Layer 17 of a small transformer language model trained on English Wikipedia (22 layers, counted from 0, width 128).
A neuron's activation on a vector x is GELU(weights . x + bias), where the dot is the dot product.

Input weights of the MLP neurons that the questions are about. A number n stands for n times 0.003.
n30 (bias -0.190): 29 28 -20 30 10 -33 -13 -34 48 -11 23 5 -25 -12 1 12 16 -13 20 31 -33 -22 -16 -9 13 -26 0 -23 23 30 -17 -10 34 -33 5 7 -6 25 -42 42 -3 27 -20 7 26 -3 0 -8 -33 -23 -34 19 -42 -16 -6 21 30 19 -5 18 -11 -48 46 -9 23 4 -28 22 -27 27 -5 34 48 7 16 -18 14 -21 9 31 -14 3 37 10 -35 9 10 7 -27 54 16 -20 17 -4 21 11 13 -58 -6 -6 -6 -8 -49 14 47 -13 -32 -63 3 -10 26 38 -8 -11 16 14 -20 -2 -9 -52 -2 -4 -13 -13 -50 -4 27 -2
n68 (bias -0.305): -2 17 -38 -17 -6 -25 -24 -45 39 2 -2 -31 -9 17 -23 -56 15 16 -38 11 2 -40 -5 18 16 -33 40 -8 35 4 -3 66 35 23 22 -15 37 7 -6 68 -15 42 -5 9 -8 2 8 -24 -43 42 -12 -22 6 -10 -44 15 31 5 8 -26 28 1 -12 -79 13 21 -55 -8 0 15 -28 27 2 6 -43 -19 -18 37 19 -40 21 22 21 9 -15 11 -15 -10 33 -9 18 18 0 9 37 28 20 -35 -1 -25 2 -56 -4 14 -20 35 22 -20 -18 5 37 38 -22 -1 -12 -30 6 -11 -12 47 -21 -21 -12 24 0 -48 -7 -24
n105 (bias -0.318): -8 14 -46 7 25 31 9 -8 -8 8 22 -30 44 40 3 6 45 17 10 -48 -13 34 -22 2 -36 11 37 28 10 3 26 23 -6 -1 27 7 -19 -17 -27 5 5 -13 51 2 -34 -52 -13 -37 31 -10 6 -29 56 -35 -42 -95 16 -26 -5 35 2 -32 8 -16 -34 4 12 -41 45 -1 -54 -1 29 15 19 46 21 33 -33 -46 21 42 19 63 -28 18 43 -33 1 33 24 17 23 17 -4 28 -37 -17 27 30 -4 -54 -9 -15 -36 8 75 -19 34 -27 -46 -28 -37 2 20 -4 11 -28 5 7 8 -19 0 5 50 -3 -50 46
n146 (bias -0.327): -13 13 -26 -2 13 -11 -27 -27 -7 4 -35 -3 12 31 27 -2 -22 39 -19 -45 16 -67 -48 -6 7 -38 31 -3 18 6 -15 17 36 2 2 17 -43 3 -50 22 -47 33 -3 17 18 20 -44 4 -20 24 -20 6 48 -11 -32 -18 21 2 38 1 -15 18 -2 -42 -12 -33 -30 9 18 18 -43 28 6 -47 -3 -20 19 35 -3 16 37 3 24 24 -14 21 17 1 45 -36 22 16 18 29 23 44 43 -38 -57 -8 -23 32 28 -2 -46 24 -7 -27 -46 26 25 30 -7 -3 24 5 50 36 -34 -21 36 -5 -42 -48 -12 -15 24 -12
n190 (bias -0.235): -27 -6 -13 -38 -21 -40 -17 -24 6 22 63 -14 29 16 8 17 12 -1 -43 18 -13 3 -6 34 -6 18 25 17 61 -1 -62 34 24 -36 -8 23 -28 -5 18 18 44 19 15 -2 -58 -50 -24 -27 17 -40 -10 51 18 7 -36 -4 23 -13 3 28 23 -7 17 -35 27 10 53 12 -8 -35 -48 41 -23 -18 -10 -32 -5 36 5 -38 21 2 -23 1 15 -25 3 -26 -3 19 -5 13 49 34 3 12 5 2 -3 7 39 -44 -7 -60 -24 35 -22 3 23 2 -13 -3 13 -77 58 -11 24 13 9 6 23 -52 8 -23 -34 26 1 31
n231 (bias -0.271): 0 -18 -8 -7 -29 -22 23 5 -17 0 -28 -43 -5 -69 2 15 23 -9 -24 0 -5 24 -33 -81 13 -17 12 6 10 -15 -1 -19 24 -27 -32 42 11 -24 -42 -1 22 10 37 -10 -3 12 11 -25 -13 20 -9 8 56 37 1 5 29 4 -6 -17 -5 10 16 37 23 18 18 19 -32 15 -36 -11 7 2 13 -6 -25 -5 -1 -10 -5 37 26 4 -3 10 -1 22 -47 -5 -7 19 16 1 -24 33 60 10 -65 2 -6 9 2 6 -29 13 -15 2 14 36 -5 6 19 1 8 -2 -46 23 -34 20 -28 37 1 6 31 -12 -6 -1
n343 (bias -0.179): 7 29 -37 34 23 3 -9 -25 26 34 13 4 -56 -34 -5 -50 -36 -45 7 6 -40 8 11 -27 -6 11 -7 -23 -5 6 17 -26 4 7 2 -6 23 8 -6 18 -6 8 3 -8 -23 46 -12 -31 20 6 -44 -39 6 37 -46 27 -2 41 17 -22 24 22 55 -31 63 -6 -32 -23 -13 -5 -28 5 -39 30 -36 1 11 4 14 15 -44 22 19 15 -17 -31 22 21 7 -9 -5 -32 24 27 -20 8 14 36 10 41 -5 -5 6 42 -71 14 -19 36 -2 4 44 8 -38 1 23 -27 27 -14 27 17 10 41 19 -12 -53 5 -5 0
n378 (bias -0.316): -3 -28 5 -27 -21 -37 17 -21 6 5 -12 -45 41 -23 -1 -69 -2 -14 -12 -1 11 -39 -8 5 22 -3 18 49 35 -32 -2 -33 -1 -17 0 25 2 10 10 32 28 -8 3 -30 -6 -9 -2 -11 -35 6 -27 6 29 36 -58 -7 55 15 52 -18 3 -9 68 10 24 18 -9 -15 31 -32 15 0 -30 2 58 -12 37 -1 18 -41 -16 19 32 39 -18 -4 -10 -5 -36 18 -14 -29 29 19 2 11 19 -17 19 24 12 -19 17 -39 -2 38 34 25 7 14 8 31 -45 19 -18 -40 -2 -16 -82 10 2 -5 18 -16 2 -32 11 21
n391 (bias -0.339): -21 -36 -18 -15 0 -16 -2 -18 9 4 -4 -30 48 -27 -12 -27 30 1 -52 -17 -6 25 -27 -16 14 29 46 -6 -11 -4 4 24 1 23 28 7 30 -4 43 7 -4 9 -14 -27 -10 10 -3 31 -4 15 -26 17 -11 -13 -17 -45 14 17 52 3 -6 -24 17 8 -30 0 -25 -3 -15 18 -45 -19 26 7 13 0 -7 13 6 1 15 4 -5 18 31 11 25 6 -6 38 -13 4 14 -1 65 26 10 -2 -31 35 2 -13 -11 4 -7 20 -41 -37 -13 -2 3 -6 -18 -39 -6 -19 -3 11 4 14 -1 5 11 13 17 1 20 14
n397 (bias -0.132): 26 -5 -6 -3 -3 -19 5 -46 -38 5 -12 -22 -21 35 -9 -5 14 -21 -2 -3 40 1 28 -19 -14 6 -23 -30 55 54 -1 -19 9 -43 28 -14 -48 -14 16 -14 26 29 3 0 9 4 2 18 -15 18 -3 6 -20 27 20 3 42 -20 -34 33 32 50 18 -14 6 26 -54 -2 44 -55 -16 35 65 13 -51 54 31 18 12 23 -33 -10 -5 14 -23 -44 40 -14 -3 49 45 21 -12 8 9 26 10 -42 -28 10 26 -14 -23 -41 -48 -36 -30 -8 34 0 -7 0 -21 -29 22 14 -2 1 12 -48 -21 -8 10 -23 -1 50 -20 36
n469 (bias -0.219): -15 15 5 -6 9 -14 6 -4 -10 -5 11 -22 20 -15 18 2 6 6 19 -19 0 -7 37 7 -12 -24 -5 22 11 0 -1 -5 12 2 2 15 -9 -21 -8 3 3 1 -8 -3 2 18 -34 -3 3 21 4 27 22 -16 5 -10 -14 -2 25 -19 -21 -3 12 23 -4 -33 4 -7 -13 26 -5 14 12 -28 -21 3 0 -9 -12 -10 18 -23 -17 15 0 -8 10 -32 14 8 22 -12 -9 14 -20 21 -5 -11 -9 1 17 45 -9 -35 1 41 -8 -14 7 3 17 -16 8 -26 25 9 -16 -3 -7 1 0 8 -11 -4 -32 -11 13 -14
n472 (bias -0.157): 8 -7 -16 -3 0 -3 24 8 -26 20 4 -29 7 -5 -16 2 11 -7 13 -8 -19 21 0 5 -18 -40 -24 37 11 13 -19 -1 11 7 -8 -10 -11 -5 -8 9 -2 -4 -4 -34 10 -1 4 17 6 34 -1 -25 11 -4 7 5 -23 22 22 9 6 15 25 -18 9 2 -20 34 -1 -10 10 -3 17 3 -15 2 -5 -20 -6 18 -5 22 13 34 -10 7 7 -26 22 0 -6 -9 27 -7 -5 4 -1 4 4 12 0 -5 -9 0 -22 -1 -12 -32 11 1 27 -19 -5 -3 27 -9 -38 -39 7 -5 21 24 -29 -22 -25 0 9 -2
n482 (bias -0.276): -2 23 -37 13 18 -5 4 17 -36 25 -6 -10 0 -17 -3 1 30 5 63 12 -4 -30 5 -81 -42 33 18 29 49 -14 -19 -11 -9 -2 42 13 -30 11 13 -19 -24 40 -8 1 -21 1 8 19 26 -27 -60 -24 5 10 -51 -5 57 -29 -60 -3 -8 33 -14 12 41 -21 -49 17 -36 11 -23 20 96 -9 48 69 20 -1 22 19 -26 44 29 54 -18 -76 5 1 -67 -2 19 50 43 27 27 -2 65 -17 -12 16 -33 -2 8 -56 -63 -2 -18 -34 51 8 11 4 -31 -41 13 33 3 -15 2 -40 -16 -40 -47 19 -40 48 34 11

Each question shows a token from some text and the vector x that enters the MLP there. A number n stands for n times 0.069.

" laid": -10 -10 23 10 18 23 -35 12 -9 -7 20 8 -11 -9 -4 7 -2 4 -12 27 5 24 -25 8 -24 27 -8 1 11 -3 6 23 9 17 -27 2 12 47 -9 -11 29 5 -33 -14 -30 3 13 9 -2 -35 21 -1 18 -7 -16 4 13 16 -3 -20 17 0 -24 23 -22 5 -6 -15 13 15 24 3 -11 26 25 1 -19 -4 -11 -11 16 -27 -35 -1 1 0 -4 19 8 0 -10 -11 -14 -1 -21 10 7 9 -1 -7 8 -28 -16 -12 0 23 -16 22 12 -21 -13 -3 17 -1 7 8 17 0 1 18 -8 -20 0 -13 -24 37 -24 -3
Which neuron fires most, and how strongly? n190, at about 1.4

" 2026": -14 -18 5 7 -27 -10 37 3 8 -8 -7 8 1 -25 -19 -10 -5 12 -7 11 -32 -4 22 11 7 -16 1 -8 -17 -35 -16 0 -5 21 15 25 28 5 35 8 3 19 -31 -11 12 -14 2 10 -5 3 27 -6 -17 -10 5 17 -13 37 -15 29 -13 -6 6 3 -14 -17 -3 6 -39 -6 14 -4 -16 6 15 -21 14 -9 -5 -13 10 -11 -13 -16 26 6 15 -14 -1 3 -9 -8 8 0 -16 -4 28 19 15 -49 15 -6 38 19 23 -6 -13 23 -2 5 7 5 1 -12 -27 11 -33 5 -8 -4 25 -32 14 31 -4 -13 -16 4
The neuron with the highest activation: n391

" |": 3 -18 8 -5 4 10 -13 -1 3 1 3 22 6 4 -17 7 3 10 -35 41 11 4 -14 -7 -2 15 14 -18 -2 -31 2 12 -44 10 10 -2 11 43 35 28 -1 -9 -48 -37 13 -33 -8 13 7 -10 24 15 -41 -22 -13 -1 -3 14 -8 16 7 -11 -10 -11 -13 2 1 16 -8 -6 -31 -9 8 -2 -5 -11 -9 19 -7 0 4 31 -30 -9 0 2 6 -11 9 -14 25 -5 -38 -18 -7 -15 9 14 4 10 -21 -2 -23 8 6 -1 -13 11 -3 22 -12 3 -6 -2 1 6 7 33 9 9 18 -7 19 15 0 33 -9 -6
The two highest activations, in order: n391, n190

" 8": -6 -15 17 1 12 -3 -24 -9 2 -17 9 22 13 -6 -28 1 -11 -1 -17 -24 10 3 -6 15 22 -24 12 -2 -17 -28 -9 36 -22 -13 13 12 -20 17 2 36 -11 18 -51 -7 -4 14 20 -6 2 -25 30 23 8 -4 -16 8 -16 10 -1 -16 -10 16 -7 14 -21 8 3 -4 4 3 22 -2 4 8 9 -18 -1 2 -7 -6 8 1 -38 -6 12 10 7 -24 15 -16 -20 -5 -1 -9 -8 -10 -18 27 -13 -3 30 9 39 -29 3 32 13 22 -22 5 -25 -3 -5 11 -8 3 41 29 6 -10 -7 3 -20 12 1 -12 13 -2
The neuron with the highest activation: n146

"ipp": 14 -38 25 2 -6 13 1 24 -1 -3 4 22 2 -6 12 22 -12 9 -23 -2 19 6 -6 -6 -6 9 4 11 -38 -25 -10 11 -5 27 -26 4 -18 15 -9 -5 -6 -1 -12 19 25 31 1 28 6 4 57 20 16 -3 2 4 -10 2 -2 -8 0 -8 -4 -12 -9 4 1 -3 -17 26 -1 -14 -23 10 31 -33 -1 13 -6 -43 16 -10 -5 -25 -5 -2 -3 -13 11 5 -33 21 18 -11 -12 14 -13 13 10 -7 4 9 -8 8 -22 -44 -7 11 -12 15 -14 3 -8 -1 12 -9 46 -1 6 -6 6 8 -18 0 -12 -14 -10 -11
The neuron with the highest activation: n146

"it": -3 -1 -26 13 33 -11 17 4 -3 -12 20 28 23 -12 -6 12 0 11 1 -4 1 3 11 3 5 -8 14 10 4 -8 -15 12 -21 1 -4 5 -3 15 -13 -14 -25 2 -38 -9 30 -2 -5 -8 -14 -6 42 -19 3 -34 -1 -18 9 23 -3 11 -26 -3 2 16 -17 15 7 -9 -12 37 4 -16 -15 23 -5 -9 10 19 -26 -16 15 -13 -32 -14 6 8 14 -23 17 11 21 -14 -25 -7 2 13 2 -14 39 -13 19 24 0 15 -6 24 6 -2 -1 -45 -5 -7 2 -20 19 -2 -9 16 3 12 5 -7 -13 24 7 1 -33 12
Which neuron fires most, and how strongly? n105, at about 1.7

"ure": 0 -1 -19 16 -12 16 -8 8 -9 -12 18 22 22 5 -2 -25 0 3 -5 4 -7 23 -28 24 -10 -3 5 1 -4 2 -14 -7 -17 9 -1 -2 -4 41 -5 -9 -5 -2 -27 10 18 -30 7 9 13 -2 45 -25 -5 7 3 12 13 15 8 26 -4 18 4 -29 -20 23 3 -13 -5 19 43 -12 3 -15 -8 -29 20 -10 -18 2 6 -12 8 -2 18 16 11 -39 -6 -11 -19 1 17 -16 3 8 -19 8 6 -23 23 -17 27 -19 10 -13 6 12 0 -22 -7 -20 -8 -6 -2 8 9 -18 -1 25 8 -9 -1 9 -14 12 -34 1
The two highest activations, in order: n105, n472

" annual": 8 7 6 0 7 8 11 -23 -3 11 -14 4 -4 -1 -1 -7 8 -10 5 10 11 -5 23 15 -3 23 0 -4 -58 -13 -6 1 -21 32 4 16 5 51 0 4 -25 -4 -60 6 -9 -10 0 -11 1 17 23 -2 26 -28 -3 0 -7 -1 7 -3 -2 -6 -12 2 -4 4 -25 -8 7 24 16 3 7 -6 5 -3 -25 28 18 -7 12 -3 17 -2 16 -13 7 11 -1 -22 -1 -5 -10 -21 2 28 1 21 -1 0 24 -17 -4 -1 -21 35 -27 -3 -12 3 6 -26 16 -11 -20 4 15 8 -10 4 0 2 -3 8 2 15 -10 -31
The neuron with the highest activation: n68

" from": -10 -16 35 -2 11 -8 -2 40 -11 -9 -13 4 -10 10 -22 11 -3 -19 -4 38 8 15 -20 8 -26 5 -15 6 -29 -37 -14 12 1 20 7 -5 -20 52 -4 12 -4 -13 -41 -42 -37 8 6 10 -14 -4 37 -24 1 -1 7 -5 24 10 9 -9 -9 1 5 1 -13 17 11 5 17 10 36 -4 -11 -11 -2 1 11 -10 11 0 1 12 -2 -13 6 22 -13 -10 -22 9 7 -2 -28 -9 -8 -20 1 -1 21 -4 4 12 -12 -4 -3 11 2 27 2 -16 -14 -7 -2 7 8 22 -6 -4 -2 7 4 -6 16 8 -6 -14 19 1
The neuron with the highest activation: n378

" as": -19 4 7 -13 4 -4 16 22 -2 15 7 20 4 2 -18 -9 2 15 -13 -12 41 -14 1 -10 5 29 -5 -40 0 -11 -3 11 0 20 -7 6 11 40 21 12 -15 1 -45 -24 -10 1 1 -11 -3 11 7 -2 4 -13 14 6 17 22 -8 -9 -8 -17 -7 26 -17 9 17 -3 12 36 -26 -2 -12 -4 20 -9 -37 -5 -5 -1 6 -23 -25 -25 6 12 -10 -1 -3 -23 29 -7 -38 2 -6 -7 1 7 -31 3 1 -29 19 -15 -6 4 -14 43 -4 -14 -8 30 20 -26 11 10 9 -12 -2 -3 39 -13 16 3 -8 7 15 22
The two highest activations, in order: n391, n190

".": -4 4 -14 8 -19 -7 14 -20 -12 6 1 -3 2 6 -5 23 7 3 -5 15 -17 -1 5 13 -2 20 1 -10 -9 -5 -16 11 -11 -11 -6 -4 25 51 -1 -2 -24 1 -20 -10 4 13 5 -14 8 -8 59 16 0 -16 -22 15 6 8 -1 18 -12 0 5 -1 -6 -2 20 1 2 13 -6 -10 -13 11 -20 -17 -39 -17 0 -3 4 -2 -32 4 18 15 11 14 25 7 -5 4 -10 3 -6 4 -30 -36 -1 -6 -5 -2 -23 -21 17 -10 -11 11 1 0 2 3 6 30 0 3 -1 7 -13 18 19 2 -9 5 -28 -8 -3 -1
Which neuron fires most, and how strongly? n190, at about 0.22

"ib": -8 -16 -9 -10 4 10 23 27 14 6 19 25 -7 -2 -18 20 -13 21 2 -29 6 8 -31 -9 2 26 8 -1 -30 -25 -23 5 9 -1 -22 12 -19 3 3 -12 -29 4 -4 -22 55 19 -9 -2 13 -11 49 6 13 14 10 18 -14 20 -2 10 3 11 -13 -7 -21 8 10 -4 -10 12 -12 -11 -26 -27 4 -18 22 -10 -6 -26 1 -8 24 -36 4 14 16 -13 16 -4 -31 1 -8 17 0 -12 -24 26 10 -21 12 5 1 -11 -2 -28 16 -3 -14 2 1 9 -16 5 19 -6 50 -2 16 1 2 -6 -10 17 -8 -6 -25 15
The neuron with the highest activation: n146

"orm": -11 7 16 12 17 -14 -19 -1 15 1 21 36 -2 -1 -11 13 -27 7 14 -2 36 10 -24 11 -12 -8 6 -4 -13 0 -17 1 -12 16 -4 17 -18 29 -16 1 -39 -1 -4 -35 21 10 -8 2 3 10 48 -6 5 -6 16 18 27 3 -2 -3 3 7 -12 -13 -20 20 30 -16 6 15 -12 -10 -38 1 -1 -5 -1 1 -28 5 6 8 26 -28 4 -5 -1 0 24 2 -6 -6 -4 -26 -7 -10 -12 28 -20 -7 3 5 -22 -5 -24 -41 8 -6 1 -19 1 10 -3 3 -8 20 63 0 19 -8 -5 3 -3 9 -7 -11 -14 -15
Which neuron fires most, and how strongly? n146, at about 0.51

"arm": 6 1 -11 16 9 4 0 -19 -2 -1 21 19 -6 2 -9 26 -21 2 3 15 8 -13 4 4 -19 -22 -17 0 -33 -5 -25 -4 7 16 4 16 -2 8 -15 -6 -16 6 -7 -12 26 4 -29 -5 -2 -1 60 8 30 8 41 22 2 19 -6 -14 -9 7 1 -11 -5 2 -8 -8 5 -7 17 -15 -26 12 15 -15 -22 10 -28 -17 15 -1 34 -12 -1 -2 4 -11 -11 -14 -23 5 19 14 -30 7 -23 23 20 -22 11 5 -15 21 -10 -23 7 8 -9 18 9 -11 1 4 -5 15 47 -9 13 -11 10 1 -16 0 3 -27 -14 -1
Which three neurons fire most, strongest first? n343, n146, n472

" 15": -2 8 9 11 7 -16 -20 5 8 15 6 -6 2 -12 -1 0 0 -18 11 18 13 11 30 12 -24 8 -20 4 -26 -3 4 9 10 -12 3 3 17 15 -20 -4 1 7 -47 -28 -13 29 9 0 -15 -29 27 13 15 -3 20 -15 -28 -10 12 -5 -4 5 -28 51 -41 -6 -13 15 -7 29 25 2 2 39 6 -7 -13 -5 4 4 20 -18 4 -8 2 6 5 -6 38 -25 17 -2 -20 -21 -19 7 9 -9 -15 -7 21 -25 5 -31 3 -29 0 -3 -1 6 -6 -11 14 14 -22 -9 11 9 11 1 7 0 -32 17 -4 0 -4 30
The neuron with the highest activation: n469

" which": -2 -11 -6 -5 -26 2 -5 26 12 11 -12 20 -15 -20 -7 -9 -2 -8 -7 30 5 4 6 3 10 -18 -19 -34 25 18 3 -14 -8 29 -6 -1 -4 52 -23 5 -2 -2 -40 -16 27 -4 -6 -7 -25 11 30 9 -17 -17 -16 18 23 15 -5 -27 -1 3 14 19 -4 -1 9 -4 -5 20 5 1 1 28 9 -11 10 -29 -18 5 15 -41 0 2 4 -15 18 -24 13 10 34 -12 -25 -34 3 -11 5 -6 -37 -9 -8 14 -5 -8 9 -13 4 21 0 0 19 -13 13 7 13 -7 -8 -2 9 -18 15 3 2 13 5 23 -20 -3
Which neuron fires most, and how strongly? n30, at about 1.4